Layer 10 of a small transformer language model trained on English Wikipedia (13 layers, counted from 0, width 128).
A neuron adds its activation times its output weights to the MLP's output. To switch it off is to set its activation to zero at one token and run the rest of the model.

Output weights of the MLP neurons that the questions are about. A number n stands for (n - 500) times 0.002.
n12: 391 486 525 547 394 411 549 538 546 590 459 466 612 588 576 483 402 640 626 468 491 542 581 541 395 518 465 527 401 449 550 547 478 411 497 527 707 463 506 483 425 541 623 602 549 534 543 480 478 406 272 532 562 441 345 514 488 595 555 400 464 574 548 506 304 452 232 326 448 136 468 513 661 517 613 604 369 466 500 416 532 560 478 761 489 604 590 661 453 419 481 354 619 503 524 491 384 489 577 405 470 352 484 285 373 377 492 364 597 330 338 483 703 486 435 663 352 408 481 605 441 646 451 561 409 656 500 571
n40: 596 525 651 512 572 464 609 274 602 442 439 481 456 456 461 497 752 643 664 464 620 462 600 309 557 417 293 440 491 647 430 515 458 569 457 634 413 380 589 369 610 394 443 583 253 596 380 436 491 459 610 671 675 438 640 579 494 529 503 235 318 389 606 472 531 427 385 602 598 484 411 507 619 519 540 416 640 532 559 295 594 692 682 401 424 332 550 510 486 572 546 682 435 461 400 558 347 548 692 510 664 699 491 394 462 629 697 467 429 489 500 399 412 423 613 358 579 407 564 409 519 632 497 526 645 610 603 455
n43: 494 450 724 526 470 423 490 617 398 606 573 400 535 465 549 377 641 474 310 547 533 606 281 688 584 525 424 556 421 575 523 465 653 608 527 582 348 455 623 538 545 500 366 487 518 475 607 506 477 400 384 485 497 260 551 511 518 483 399 527 379 408 577 693 608 357 623 359 446 594 613 553 567 238 675 484 374 431 392 360 534 512 389 392 600 476 538 463 432 538 600 604 411 458 517 443 467 416 555 572 497 608 517 474 919 393 402 411 642 524 626 583 684 233 562 578 458 431 389 394 395 535 437 503 456 441 293 529
n96: 526 270 274 599 545 760 401 480 487 383 523 445 461 598 416 513 646 526 476 541 463 484 549 466 628 607 493 430 467 523 688 360 421 312 574 503 516 510 361 448 470 526 568 486 450 394 379 350 471 431 514 336 515 714 543 488 636 680 315 474 455 213 469 623 306 387 420 682 401 964 586 603 585 443 653 663 553 589 745 467 480 503 513 457 418 289 480 547 536 474 662 227 376 546 472 606 590 457 628 560 398 600 550 277 529 571 580 596 406 696 610 546 371 344 474 477 431 617 638 399 471 448 514 379 511 241 461 475
n97: 396 500 486 553 282 671 547 465 521 473 466 452 635 560 547 611 495 576 489 456 424 416 625 497 481 535 505 527 495 572 445 598 410 559 514 383 651 495 508 295 508 331 377 358 432 507 326 526 495 559 652 463 414 564 448 537 469 505 414 526 457 546 600 523 486 355 399 453 450 509 512 425 439 508 545 627 481 689 516 495 505 453 613 513 321 458 492 738 528 416 460 474 425 384 539 431 483 604 539 453 570 568 402 566 584 426 595 503 273 450 533 500 611 482 523 367 515 714 350 466 371 561 648 487 442 449 565 382
n150: 340 404 225 460 283 571 497 415 334 587 430 530 523 731 407 486 630 497 706 397 545 402 361 324 339 400 475 464 377 370 460 555 413 597 443 488 513 538 483 468 503 466 510 666 395 533 426 697 580 465 538 536 588 375 566 474 564 589 490 472 320 596 469 657 423 749 447 644 600 618 564 463 535 628 476 389 515 541 616 465 613 417 401 497 565 550 465 500 407 416 418 500 541 482 555 377 597 587 515 481 503 589 429 661 386 612 545 614 515 359 400 334 545 483 597 453 604 570 482 363 460 522 459 478 447 647 587 458
n169: 418 431 495 476 380 549 436 523 547 434 411 497 434 510 577 431 544 442 365 710 545 379 325 471 392 582 516 467 383 597 418 548 558 630 585 546 347 250 422 380 487 260 526 520 623 434 266 592 345 543 536 455 489 539 531 463 497 558 569 406 614 509 558 552 550 431 352 482 339 448 352 591 477 712 425 434 452 610 481 546 288 383 437 494 394 564 494 584 311 500 319 792 399 323 405 614 696 309 459 696 603 617 470 524 611 481 564 681 434 382 525 335 490 601 574 493 647 544 578 340 466 515 530 324 590 477 698 595
n183: 452 579 467 543 324 454 619 438 442 576 342 534 593 310 532 455 414 441 516 363 254 550 353 418 447 570 578 658 541 576 525 282 500 533 569 503 568 532 218 503 568 528 351 658 606 541 497 574 491 509 617 723 485 392 513 183 728 424 538 672 351 373 680 402 428 454 452 454 456 184 562 614 707 622 653 561 460 421 553 585 412 513 394 506 516 652 377 461 650 516 515 432 445 461 548 765 430 634 390 503 469 519 754 458 345 500 599 329 662 340 463 532 582 381 516 714 494 519 618 620 378 478 442 490 446 490 486 628
n187: 626 369 445 400 519 512 570 465 486 552 517 413 505 576 550 526 532 464 521 581 483 514 365 603 488 557 549 544 557 468 404 355 541 571 392 614 522 295 406 542 480 395 433 497 667 532 418 402 417 474 590 611 507 680 575 585 390 479 445 557 375 612 479 365 521 625 463 417 564 240 524 481 708 483 492 330 685 526 470 655 310 710 394 549 344 604 545 526 441 444 470 266 570 487 549 524 346 404 772 413 508 486 389 500 703 438 497 488 718 409 486 432 379 321 551 611 460 506 375 535 663 404 345 453 418 392 559 528
n200: 412 528 216 624 324 521 427 421 483 342 462 562 609 397 549 597 489 425 482 387 593 326 497 735 566 651 587 376 516 409 421 480 379 512 641 674 503 642 576 405 595 453 668 485 426 484 483 408 608 629 631 607 357 664 623 443 426 463 694 560 553 349 553 522 470 373 457 585 545 552 466 532 661 336 544 672 564 487 597 469 526 549 570 469 565 589 604 442 559 472 451 535 573 516 538 561 565 633 589 603 621 467 503 431 450 439 384 497 380 354 450 613 652 400 508 370 582 575 470 459 386 573 627 651 627 494 359 577
n201: 654 649 786 510 224 489 525 493 332 562 438 279 472 442 462 657 633 460 563 458 597 463 504 366 368 401 611 311 413 459 389 476 615 532 454 471 593 622 577 470 207 406 411 489 431 494 446 586 500 478 521 763 477 623 288 589 514 717 231 636 549 548 654 526 478 532 719 299 522 691 377 428 816 479 333 404 384 440 507 475 455 390 584 558 470 407 382 737 489 446 516 472 274 503 497 435 761 640 529 517 609 640 532 436 314 431 441 546 464 349 507 466 577 226 691 547 582 497 562 372 547 450 428 538 576 614 442 441
n207: 194 476 434 480 635 447 570 521 455 671 444 611 550 489 507 772 528 500 549 512 514 717 334 397 403 507 712 577 413 586 325 443 373 721 334 471 507 626 373 544 597 519 465 456 400 541 568 469 487 731 637 692 524 525 448 585 700 563 484 421 457 551 576 560 764 539 379 371 405 313 560 611 379 649 530 478 500 373 373 809 640 507 311 193 575 462 398 504 590 348 704 465 390 584 403 738 560 532 359 348 610 470 451 515 723 467 417 447 562 523 601 531 556 704 470 426 483 590 595 469 550 487 328 545 398 690 494 526
n219: 452 716 532 525 657 405 649 530 430 697 452 442 534 762 391 493 319 220 643 213 418 544 512 420 646 710 388 413 724 452 539 535 660 470 530 604 446 387 595 590 656 366 524 405 482 375 533 381 546 460 546 589 521 232 198 526 315 751 486 390 477 364 514 355 586 531 603 518 379 494 646 623 473 622 408 292 441 503 682 763 616 504 416 463 634 586 663 575 472 359 630 537 406 472 545 660 637 623 575 385 600 471 566 545 679 579 664 572 539 684 234 605 481 633 468 366 434 611 476 810 439 486 394 332 465 588 546 329
n253: 366 454 538 548 503 384 696 535 369 402 270 573 730 411 424 382 544 564 449 472 342 552 627 478 350 600 405 676 534 540 389 419 520 436 461 324 503 256 398 366 553 648 523 342 531 457 414 450 672 579 396 330 682 487 425 448 381 503 434 618 423 385 649 558 453 442 694 617 483 695 566 656 603 412 542 415 422 503 532 560 583 600 559 575 568 440 737 334 354 491 381 440 483 654 353 613 503 523 587 375 696 521 491 579 482 415 569 340 641 574 427 359 503 516 531 436 453 619 420 557 591 311 513 427 474 594 629 399
n276: 396 706 183 461 545 402 316 568 509 437 611 517 426 463 515 477 465 539 719 601 518 534 566 301 491 590 436 616 581 350 777 524 324 533 386 687 520 271 390 390 468 433 411 615 491 524 377 439 637 382 455 567 619 432 512 255 465 476 429 523 470 534 383 443 503 506 402 356 466 462 455 590 362 500 486 461 541 545 524 466 529 630 516 630 480 561 514 453 330 387 378 444 555 476 462 696 487 637 528 564 506 520 634 506 432 552 592 476 412 592 607 466 379 526 469 493 707 593 650 389 562 472 319 462 515 629 487 378
n281: 347 655 613 506 602 574 645 337 380 398 428 624 488 569 421 497 636 570 430 485 464 458 282 527 558 335 392 531 518 636 569 355 436 329 448 663 538 465 350 465 638 410 458 304 594 515 539 631 745 541 408 148 511 573 494 400 454 282 303 620 601 542 326 677 510 652 533 572 572 794 446 507 417 363 410 441 538 560 610 444 437 539 448 298 439 484 593 500 514 459 590 503 451 524 546 441 798 391 427 630 340 503 442 421 677 461 387 547 294 489 497 446 570 467 621 315 755 451 472 454 614 532 645 596 521 632 573 489

Each question names a token from some text and the token that comes next. It shows the activations a of the neurons there, in the order above. A number n stands for (n - 500) times 0.05.

Then comes g, the gradient of the next token's log-probability with respect to the MLP's output, scaled to length 1. A neuron's effect is roughly proportional to its activation times (output weights . g). A number n stands for (n - 500) times 0.00081.

".", then "50 "
a: 480 429 485 496 501 497 487 500 443 515 488 501 549 499 496 525
g: 447 375 475 557 425 349 332 351 475 441 403 418 573 527 529 471 424 340 557 417 515 316 569 552 386 476 658 291 488 317 360 466 449 430 467 349 463 469 551 634 714 509 329 507 704 390 649 585 539 514 519 279 582 597 495 554 567 440 510 500 570 461 642 556 547 392 450 394 482 362 439 632 468 351 373 519 500 434 597 640 512 442 629 388 551 298 396 581 462 306 504 817 575 397 637 568 675 627 498 691 635 579 453 421 525 474 382 490 567 450 493 664 441 416 596 486 600 455 297 414 391 250 403 716 411 557 306 626
Switching off which neuron hurts the next token most? n40

"| ", then "D "
a: 496 501 498 502 459 478 500 315 500 495 495 480 486 500 514 570
g: 468 343 545 579 613 447 506 529 587 370 664 588 323 354 658 463 613 535 649 626 536 310 630 664 434 552 240 433 405 508 543 595 464 486 556 579 544 481 624 577 523 486 567 298 733 475 244 385 451 379 440 629 522 486 465 509 496 729 376 656 539 485 411 525 536 442 367 332 615 567 466 466 697 498 418 459 548 280 439 457 590 452 355 343 207 478 373 634 413 642 723 471 449 597 576 529 567 490 726 571 481 405 451 537 481 342 431 483 551 386 403 570 531 428 732 531 601 351 356 405 384 425 483 588 556 413 513 435
Switching off which neuron hurts the next token most? n183

"6", then "."
a: 503 537 497 484 530 494 570 501 502 494 477 492 527 504 493 501
g: 375 505 562 204 522 370 332 515 493 354 487 553 340 695 576 661 569 526 363 674 343 425 625 606 464 354 534 564 423 436 567 540 596 435 477 561 644 317 517 397 301 624 554 613 468 454 446 469 389 453 568 488 429 620 416 425 578 416 522 520 485 550 536 385 349 728 542 552 698 521 515 488 322 319 500 618 396 432 551 491 695 471 642 521 456 442 300 456 462 421 693 410 534 591 588 678 378 647 632 347 382 663 613 441 517 463 664 257 727 496 546 550 627 552 708 404 509 366 467 391 446 384 565 404 546 500 497 623
Which neuron, switched off, raises the next token's probability most? n169

"ong", then "-"
a: 539 421 505 494 500 498 508 480 518 484 505 501 492 499 483 496
g: 511 548 430 592 458 500 455 540 513 459 572 424 666 412 767 474 423 499 301 455 576 620 229 452 549 431 614 606 502 553 756 565 405 408 495 415 479 482 319 385 496 601 468 574 646 468 308 405 611 469 499 336 304 302 405 626 425 497 635 660 445 433 644 438 653 437 412 535 336 494 563 568 510 440 458 527 301 678 657 653 626 541 443 468 463 761 455 430 498 617 508 590 580 440 321 487 617 284 475 494 594 515 446 707 428 469 470 593 375 452 624 278 427 618 692 685 396 652 671 613 459 525 439 546 485 554 499 554
Switching off which neuron hurts the next token most? n40

"in", then "iana "
a: 566 502 499 511 579 496 523 494 532 488 490 517 485 500 502 503
g: 425 382 501 490 474 517 346 600 314 495 435 613 525 470 396 381 376 462 454 491 550 409 409 738 220 424 530 396 335 512 583 460 537 454 594 417 511 559 376 500 415 443 552 486 893 540 538 465 581 308 401 446 440 568 403 426 603 544 626 279 486 445 539 481 421 460 522 410 246 402 566 565 454 628 376 583 402 368 636 524 608 442 574 601 459 610 732 360 600 472 424 609 615 330 502 387 416 566 322 502 635 504 559 546 604 571 544 412 404 319 634 533 363 415 363 433 400 575 247 625 344 337 430 498 418 390 604 651
Switching off which neuron hurts the next token most? n12

"ged ", then "M"
a: 509 500 505 570 519 501 398 507 475 501 504 430 508 502 386 499
g: 716 557 366 648 302 466 504 409 393 319 564 529 592 584 545 436 355 683 463 510 563 432 459 548 465 464 504 305 405 746 676 386 682 336 422 381 631 490 475 457 526 477 592 702 531 617 713 612 338 565 403 407 376 537 546 579 634 419 522 455 487 415 602 571 634 432 541 592 260 480 632 494 435 507 497 575 472 578 315 483 633 377 625 481 334 403 381 345 553 296 672 503 511 373 599 405 450 481 650 314 567 456 537 709 480 492 507 375 643 486 486 519 397 455 502 652 533 512 515 381 337 433 582 672 730 665 545 546
Which two neurons, each switched off alone, lower its probability most, in order? n276, n169

"bl", then "em "
a: 505 502 508 492 496 474 499 500 493 498 498 519 516 492 498 497
g: 579 516 439 768 462 767 429 527 419 284 504 627 546 427 673 337 309 361 647 658 695 542 512 473 482 400 532 513 343 423 402 683 471 361 584 268 334 509 507 466 566 586 514 532 555 652 377 595 357 382 617 385 608 571 482 342 711 467 495 553 481 517 388 513 468 466 400 517 613 612 437 563 294 666 539 643 419 407 443 353 366 552 476 411 515 609 321 606 492 557 382 451 621 613 442 505 436 377 465 479 453 556 294 642 368 497 456 393 467 528 457 544 571 687 675 541 426 267 517 475 397 545 351 409 485 457 312 392
Which neuron, switched off, raises the next token's probability most? n219

"She ", then "also "
a: 515 492 483 488 642 27 433 498 462 505 505 496 498 500 549 494
g: 503 455 443 619 507 479 244 423 378 598 451 581 644 408 469 545 497 701 573 471 452 548 608 420 440 381 477 634 519 666 391 551 641 295 567 649 361 571 459 439 689 615 461 240 635 458 512 434 303 325 770 335 320 549 826 516 573 248 674 425 552 404 624 501 561 537 448 535 509 431 473 512 493 653 550 580 572 437 280 571 504 522 492 501 501 466 410 437 478 643 478 408 630 543 353 538 458 268 359 549 569 467 328 452 434 400 306 392 390 522 519 445 617 568 408 534 563 668 554 601 459 571 331 417 570 435 510 534
Switching off which neuron hurts the next token most? n150

":", then "47"
a: 504 495 490 506 524 487 503 488 480 633 513 492 477 495 499 501
g: 551 579 489 555 461 445 492 456 464 429 465 652 548 302 461 512 637 686 321 416 497 567 427 665 467 716 674 386 695 553 554 516 485 598 392 457 576 439 288 282 523 486 495 499 514 461 705 298 521 607 763 543 394 504 307 375 602 666 424 418 319 562 564 501 603 493 513 385 435 530 523 527 577 435 298 361 507 622 375 481 527 416 492 584 471 535 642 480 551 487 682 550 508 565 631 297 439 695 470 480 558 666 459 500 578 437 371 537 330 454 507 305 426 642 415 636 256 569 292 492 588 552 604 492 379 441 667 721
Which two neurons, each switched off alone, lower its probability most, in order? n200, n97

") ", then "and "
a: 515 494 489 534 610 451 500 506 376 501 510 503 505 495 498 500
g: 584 506 525 416 859 603 506 472 489 444 588 305 487 434 632 488 617 404 446 590 480 590 573 365 545 543 594 651 605 586 431 562 463 636 356 532 496 507 350 442 414 657 393 514 520 364 526 644 731 503 462 511 329 361 573 401 262 596 409 276 681 455 386 485 595 554 299 698 574 383 783 392 506 492 540 582 505 432 422 471 715 538 466 544 660 715 360 566 563 360 516 489 545 574 597 368 511 427 530 538 719 719 562 410 460 621 360 428 390 672 597 585 526 469 536 575 424 593 384 675 563 506 554 577 498 513 453 544
Switching off which neuron hurts the next token most? n150

"U", then "Z"
a: 499 497 496 498 555 498 498 484 506 498 522 491 595 492 499 496
g: 375 593 580 596 507 394 668 605 412 512 706 380 590 503 366 307 586 516 483 571 496 450 412 423 610 541 397 576 595 674 548 560 529 435 467 480 287 730 526 503 396 635 661 314 479 466 409 685 342 467 558 530 520 275 542 558 540 435 504 517 351 269 608 332 467 521 675 365 628 630 314 547 451 624 441 433 356 685 439 635 595 481 540 476 333 601 340 318 550 553 324 408 620 544 671 549 498 449 719 444 524 451 477 714 448 525 509 382 446 608 608 585 494 649 466 513 525 531 640 453 624 647 458 616 260 635 487 479
Switching off which neuron hurts the next token most? n219

"she ", then "jud"
a: 486 488 471 522 583 86 488 498 511 506 502 495 499 503 537 495
g: 620 430 640 576 446 614 210 398 528 470 663 498 340 324 419 523 586 441 606 348 514 536 371 386 403 535 557 504 687 601 470 481 387 262 441 492 576 468 661 796 560 332 337 568 503 406 407 473 539 397 587 627 555 648 436 337 379 404 481 511 412 397 488 482 572 466 481 367 371 566 609 389 452 448 547 759 746 523 608 475 394 433 381 647 526 535 840 395 509 586 604 629 594 562 570 612 347 413 432 443 478 392 512 371 616 491 380 675 483 450 489 481 352 552 489 473 542 499 625 464 454 424 734 502 413 617 395 531
Switching off which neuron hurts the next token most? n150

"Qualification ", then "for "
a: 496 495 507 499 523 503 577 528 500 477 502 506 503 508 496 506
g: 472 111 462 356 757 482 533 395 447 444 547 628 410 506 525 510 499 515 625 418 476 506 346 349 608 464 643 706 320 569 450 535 438 544 426 447 601 676 673 554 550 688 393 517 378 537 448 361 674 498 459 370 564 549 428 459 361 387 465 658 536 555 467 458 293 469 307 742 520 431 550 548 296 586 426 676 529 345 484 404 451 572 513 486 413 606 476 491 398 601 288 564 603 520 474 344 510 364 613 514 540 434 541 583 425 479 626 511 415 613 277 163 634 461 427 520 466 408 391 521 499 508 437 572 686 533 545 495
Which neuron, switched off, raises the next token's probability most? n169

"of ", then "\""
a: 507 502 500 502 539 498 501 498 499 497 505 488 503 502 561 494
g: 151 445 485 661 385 350 521 544 399 376 535 418 552 416 466 522 520 775 592 619 393 488 599 309 567 465 655 403 518 390 523 515 552 459 456 514 452 405 507 572 625 445 469 581 345 440 506 398 705 661 612 610 472 627 445 572 386 439 615 602 426 378 589 516 561 613 617 479 580 485 455 319 430 283 508 443 548 499 197 522 545 334 551 576 531 542 636 181 404 593 446 463 521 545 503 566 280 597 541 661 477 585 582 545 541 482 628 390 344 582 604 382 609 562 412 530 315 351 596 436 487 556 359 376 656 408 468 703
Switching off which neuron hurts the next token most? n276

"a", then "ude "
a: 501 504 493 503 515 484 498 511 500 491 500 500 508 493 503 488
g: 487 402 512 623 394 438 399 521 497 582 511 630 624 301 758 488 432 540 749 518 566 375 453 508 219 395 500 545 587 755 610 570 523 560 620 370 499 469 581 516 594 525 534 712 503 543 541 647 404 641 677 574 334 382 450 586 448 554 496 475 630 529 756 536 563 544 483 463 468 578 539 459 284 537 566 658 475 516 539 392 561 412 525 386 424 515 349 619 512 435 424 478 333 311 642 492 550 593 571 634 752 441 404 573 474 520 451 636 487 552 618 417 444 478 650 732 792 435 466 541 319 502 566 493 532 297 321 578
Switching off which neuron hurts the next token most? n97

"Te", then "atr"
a: 500 475 519 496 617 498 483 515 490 501 514 501 505 508 490 485
g: 651 435 405 459 484 260 561 545 615 551 440 769 571 316 516 424 514 563 522 452 411 432 299 632 598 651 548 597 335 791 591 514 570 397 338 387 560 330 566 583 561 451 490 391 553 622 575 501 344 469 571 549 543 466 512 543 310 475 500 432 411 436 649 341 539 666 513 790 321 677 714 504 430 362 386 611 575 397 331 577 385 643 669 593 573 624 488 554 477 589 442 398 550 612 580 489 350 569 470 531 511 744 581 461 549 479 514 645 414 535 467 296 445 425 609 484 644 458 502 551 441 484 619 559 315 510 664 564
Switching off which neuron hurts the next token most? n253

"| ", then "Ess"
a: 514 500 497 497 548 496 491 497 506 498 481 500 511 505 488 495
g: 671 581 489 356 565 671 500 289 394 423 565 494 521 328 647 286 475 526 426 547 564 444 393 541 453 665 200 566 658 658 568 328 557 607 394 436 299 425 516 443 554 520 533 586 584 906 496 405 373 632 311 439 560 412 482 590 705 599 457 223 406 516 498 589 524 422 429 585 273 525 467 472 483 493 542 393 649 488 427 363 520 396 675 515 487 399 488 490 503 580 558 549 458 560 682 543 569 544 579 543 496 410 542 585 503 452 582 787 527 582 444 445 504 336 561 547 381 424 463 464 462 502 481 642 305 426 518 346
Switching off which neuron hurts the next token most? n201

"g", then "ol"
a: 486 502 511 478 502 501 502 508 497 496 503 515 493 443 500 503
g: 720 462 486 509 462 340 484 566 439 439 605 523 204 718 487 307 663 614 380 590 603 523 235 514 454 583 480 538 704 503 533 560 340 417 467 644 658 410 583 584 546 403 508 462 430 492 588 340 336 448 577 315 371 607 476 623 671 518 612 575 455 629 603 396 457 586 500 221 619 455 517 372 425 527 581 503 557 746 387 548 409 521 484 372 463 467 386 535 450 476 530 537 720 485 394 479 663 515 416 460 534 485 561 348 517 568 604 724 618 421 426 570 471 603 487 431 416 555 377 367 612 348 561 592 284 525 267 413
Switching off which neuron hurts the next token most? n253

"+", then "1"
a: 500 500 502 494 501 497 493 522 510 605 497 501 508 493 497 481
g: 563 410 417 204 480 507 696 467 575 412 610 470 377 531 475 421 552 560 551 591 470 476 388 331 634 505 474 545 553 527 559 469 555 441 432 530 577 308 483 523 409 542 556 283 498 631 391 250 598 573 389 446 635 447 367 507 558 437 452 554 491 477 566 441 328 258 571 329 615 538 654 518 470 340 822 423 508 529 631 329 476 648 575 611 368 570 595 637 484 792 565 627 540 248 412 496 321 429 637 401 747 519 511 539 551 390 651 544 571 430 406 503 694 461 513 446 573 517 679 674 467 580 556 520 398 465 530 593
Which neuron, switched off, raises the next token's probability most? n200

"on", then "ec"
a: 498 500 504 479 476 496 507 495 501 489 501 498 500 495 496 546
g: 621 474 548 323 648 426 533 565 588 428 558 575 523 473 554 576 645 529 215 507 456 497 582 700 484 553 480 424 235 524 648 678 556 405 578 580 409 606 421 578 313 415 447 489 468 671 407 472 727 573 318 324 558 496 595 484 468 721 364 420 481 613 226 559 648 313 619 358 534 458 555 731 502 645 449 533 509 454 457 558 450 734 535 462 463 480 494 474 441 549 526 722 350 605 429 641 658 411 543 360 576 450 410 432 552 535 611 462 427 354 599 504 435 344 533 547 700 465 479 541 225 394 425 624 477 529 602 510
Switching off which neuron hurts the next token most? n281

"Del", then "ah"
a: 433 503 487 491 540 504 498 499 530 500 500 494 493 500 485 499
g: 424 558 452 330 435 435 568 359 572 515 526 345 690 633 596 407 843 557 454 355 499 287 582 560 503 458 579 507 600 477 688 658 573 534 493 699 389 521 512 436 402 459 354 512 342 698 750 500 472 320 240 485 653 579 606 606 640 360 564 453 480 547 580 613 559 520 678 549 489 520 688 579 602 589 447 461 473 484 450 578 387 379 335 544 634 490 405 456 478 529 385 479 468 220 578 668 524 342 582 465 524 599 537 564 464 448 537 537 566 567 423 511 402 363 415 383 450 561 528 573 663 202 622 459 476 393 457 350
Which two neurons, each switched off alone, lower its probability most, in order? n12, n187

"| ", then "1 "
a: 500 483 500 515 522 511 502 500 492 501 507 503 497 504 514 533
g: 524 329 518 498 531 519 423 534 672 316 522 542 260 527 384 531 449 427 572 563 386 423 483 527 555 422 461 466 454 381 624 569 192 570 645 503 612 420 551 523 551 578 497 270 533 363 235 352 617 357 514 622 661 392 294 559 420 359 556 576 673 643 482 433 581 483 570 451 583 484 631 398 465 499 760 565 462 408 545 596 583 517 527 561 454 798 505 692 494 577 561 619 615 446 421 477 443 487 548 529 707 715 599 614 414 300 471 473 419 304 410 659 464 717 504 436 653 413 485 509 435 658 545 358 443 433 539 554
Which neuron, switched off, raises the next token's probability most? n281

". ", then "She "
a: 513 498 529 504 595 504 503 495 437 499 513 511 501 488 497 499
g: 513 607 506 623 590 595 434 699 548 666 396 388 298 432 577 424 515 521 712 520 533 204 812 277 496 416 495 525 379 392 354 497 398 537 476 470 603 440 599 690 391 641 632 478 379 462 385 588 353 519 502 484 609 435 492 462 610 482 282 622 429 534 503 609 620 375 475 686 609 457 376 555 229 523 456 539 469 510 404 332 401 480 593 450 434 626 569 474 345 497 469 439 303 338 523 491 399 466 447 446 542 497 535 258 577 485 643 594 685 646 511 300 574 505 539 328 551 460 600 495 567 529 659 444 393 450 317 480
Switching off which neuron hurts the next token most? n187

"un ", then "37"
a: 496 500 509 498 608 417 506 489 505 500 504 510 493 457 485 493
g: 565 369 405 625 439 583 364 402 659 400 657 840 532 506 593 620 458 621 417 520 254 606 355 620 617 738 451 438 536 405 531 447 315 417 556 415 397 745 453 536 499 412 447 503 525 283 548 516 513 674 696 483 424 672 625 495 332 556 616 691 424 552 368 524 639 479 486 624 359 572 526 400 561 511 398 395 347 537 406 638 476 554 370 562 639 327 469 529 558 424 651 533 553 503 524 536 448 658 610 394 492 566 416 604 493 329 478 620 367 465 471 413 484 574 445 561 382 541 277 541 391 421 514 704 366 660 421 590
Switching off which neuron hurts the next token most? n97

"K", then "OR "
a: 499 500 505 492 574 486 497 539 505 492 489 492 521 499 501 503
g: 620 718 423 782 354 442 319 785 620 623 473 580 608 642 536 588 457 388 355 480 568 391 570 318 680 556 426 575 393 596 523 419 477 623 641 381 406 542 468 337 397 789 570 531 470 660 402 540 525 556 524 492 479 602 536 602 481 218 421 526 406 456 606 521 496 503 623 590 277 626 512 478 531 425 414 515 451 643 424 670 556 454 552 395 432 547 277 452 436 354 348 636 513 510 327 530 495 604 416 376 575 472 507 672 443 462 362 449 493 276 498 387 377 639 374 339 693 568 556 465 508 456 404 527 480 489 511 444
Switching off which neuron hurts the next token most? n97

"Gh", then "ai"
a: 499 498 499 497 550 503 498 619 497 503 498 498 498 504 498 505
g: 293 476 558 367 447 553 339 497 487 654 403 497 667 525 516 544 316 673 561 426 405 461 480 468 322 617 459 344 541 531 672 486 539 315 386 440 667 395 320 262 527 438 393 628 575 409 406 500 525 516 352 644 487 544 525 505 534 494 624 291 432 472 651 564 293 458 536 513 432 289 556 484 470 382 515 542 515 379 479 443 725 238 441 213 338 437 504 415 717 506 693 571 575 538 598 456 600 436 271 442 485 541 751 456 582 408 759 545 519 451 395 490 483 443 429 442 475 376 468 511 375 584 579 426 602 451 543 552
Switching off which neuron hurts the next token most? n183

"H", then "; "
a: 512 509 508 490 444 484 500 342 506 488 523 490 498 505 499 504
g: 373 522 469 331 476 542 534 669 566 646 561 536 560 644 457 697 460 547 403 648 547 612 656 277 542 324 805 368 306 412 292 686 558 452 599 401 436 489 366 317 474 382 272 600 435 591 394 389 505 451 554 464 400 692 446 397 571 578 574 598 602 549 531 497 670 528 622 586 435 579 409 547 355 508 491 382 468 502 370 519 462 292 379 687 612 465 425 442 538 507 296 716 546 758 474 500 513 466 470 502 650 383 370 475 416 512 498 407 541 471 736 503 517 633 478 437 453 562 638 503 489 605 459 583 624 380 373 614
Switching off which neuron hurts the next token most? n183

"singer ", then "of "
a: 513 501 487 491 609 501 487 495 500 497 501 486 487 491 474 503
g: 487 341 558 419 306 514 465 489 452 522 663 283 375 407 451 530 504 514 420 253 507 471 542 617 498 678 546 487 477 518 537 645 322 440 420 599 58 578 665 434 453 629 548 486 603 581 521 564 561 583 400 578 233 239 510 402 352 534 382 701 576 594 419 523 361 422 537 421 597 460 536 326 467 369 625 653 488 563 667 534 365 381 219 488 559 371 616 572 326 474 438 525 397 458 336 621 576 361 537 583 532 520 461 371 495 516 499 425 550 607 562 307 603 476 470 520 478 568 487 480 452 617 471 522 423 403 505 679
Which neuron, switched off, raises the next token's probability most? n43

"Far", then "ish"
a: 500 499 497 490 488 494 515 509 551 501 500 502 503 501 500 500
g: 552 433 481 395 510 531 415 246 391 512 312 517 645 521 424 471 485 727 535 555 639 586 667 520 611 453 391 376 645 528 578 542 544 525 553 592 580 407 299 458 424 518 608 516 700 220 603 509 669 262 437 577 520 520 420 490 601 708 445 476 519 588 427 411 331 542 659 358 451 267 615 383 762 395 448 382 669 621 576 394 614 571 604 624 616 520 527 484 408 409 538 293 521 531 558 419 482 319 532 507 543 545 677 523 489 274 543 605 434 629 551 498 433 442 579 560 552 325 556 307 510 356 663 515 502 353 587 545
Switching off which neuron hurts the next token most? n187

"at ", then "F"
a: 448 496 668 496 642 479 503 487 505 490 509 505 497 498 488 501
g: 568 535 536 418 599 337 412 453 463 453 326 514 549 423 511 452 526 680 381 331 435 614 447 535 618 620 562 462 521 475 405 391 573 329 476 403 430 561 567 555 488 469 540 484 610 639 483 454 608 556 605 525 314 616 364 606 568 601 594 378 310 396 710 563 505 579 447 617 433 417 553 373 486 481 373 191 603 673 654 666 594 348 781 511 390 349 415 413 476 443 680 701 575 598 423 408 513 717 674 520 298 534 501 607 527 432 311 407 524 544 672 636 378 477 494 342 641 387 519 541 325 724 474 533 469 516 367 516
Switching off which neuron hurts the next token most? n12

"; ", then "13"
a: 501 509 497 517 513 495 494 501 501 532 499 498 465 517 501 505
g: 73 514 385 582 415 498 418 463 575 573 649 778 594 442 419 425 553 490 466 610 300 427 484 380 655 380 412 489 658 482 418 433 496 483 594 595 599 624 396 411 558 576 343 521 606 462 485 546 530 553 674 547 359 621 611 491 216 517 526 599 209 374 681 368 606 509 508 484 513 556 562 455 543 482 358 511 501 450 498 416 454 498 414 405 692 399 559 573 684 389 387 460 611 503 558 597 485 652 415 455 292 662 432 569 354 479 467 511 459 672 451 529 483 502 341 481 503 746 560 600 405 357 440 622 444 662 620 448
Switching off which neuron hurts the next token most? n200

"D", then "ong"
a: 485 470 495 494 533 498 495 675 523 488 501 498 490 502 504 492
g: 605 653 451 355 450 511 574 352 352 625 555 293 732 609 512 449 531 405 501 625 538 440 521 493 714 419 549 502 444 208 495 485 317 536 361 594 577 548 387 506 501 481 504 437 314 554 527 386 581 520 529 413 444 517 857 556 542 514 429 616 400 256 361 449 624 403 520 463 435 555 502 488 525 653 658 602 299 681 531 383 673 532 379 582 592 497 409 659 326 528 663 511 464 589 266 372 586 493 381 522 409 678 478 461 486 498 550 565 532 685 500 512 776 487 646 484 508 428 689 413 555 396 553 604 528 479 519 612
Which neuron, switched off, raises the next token's probability most? n183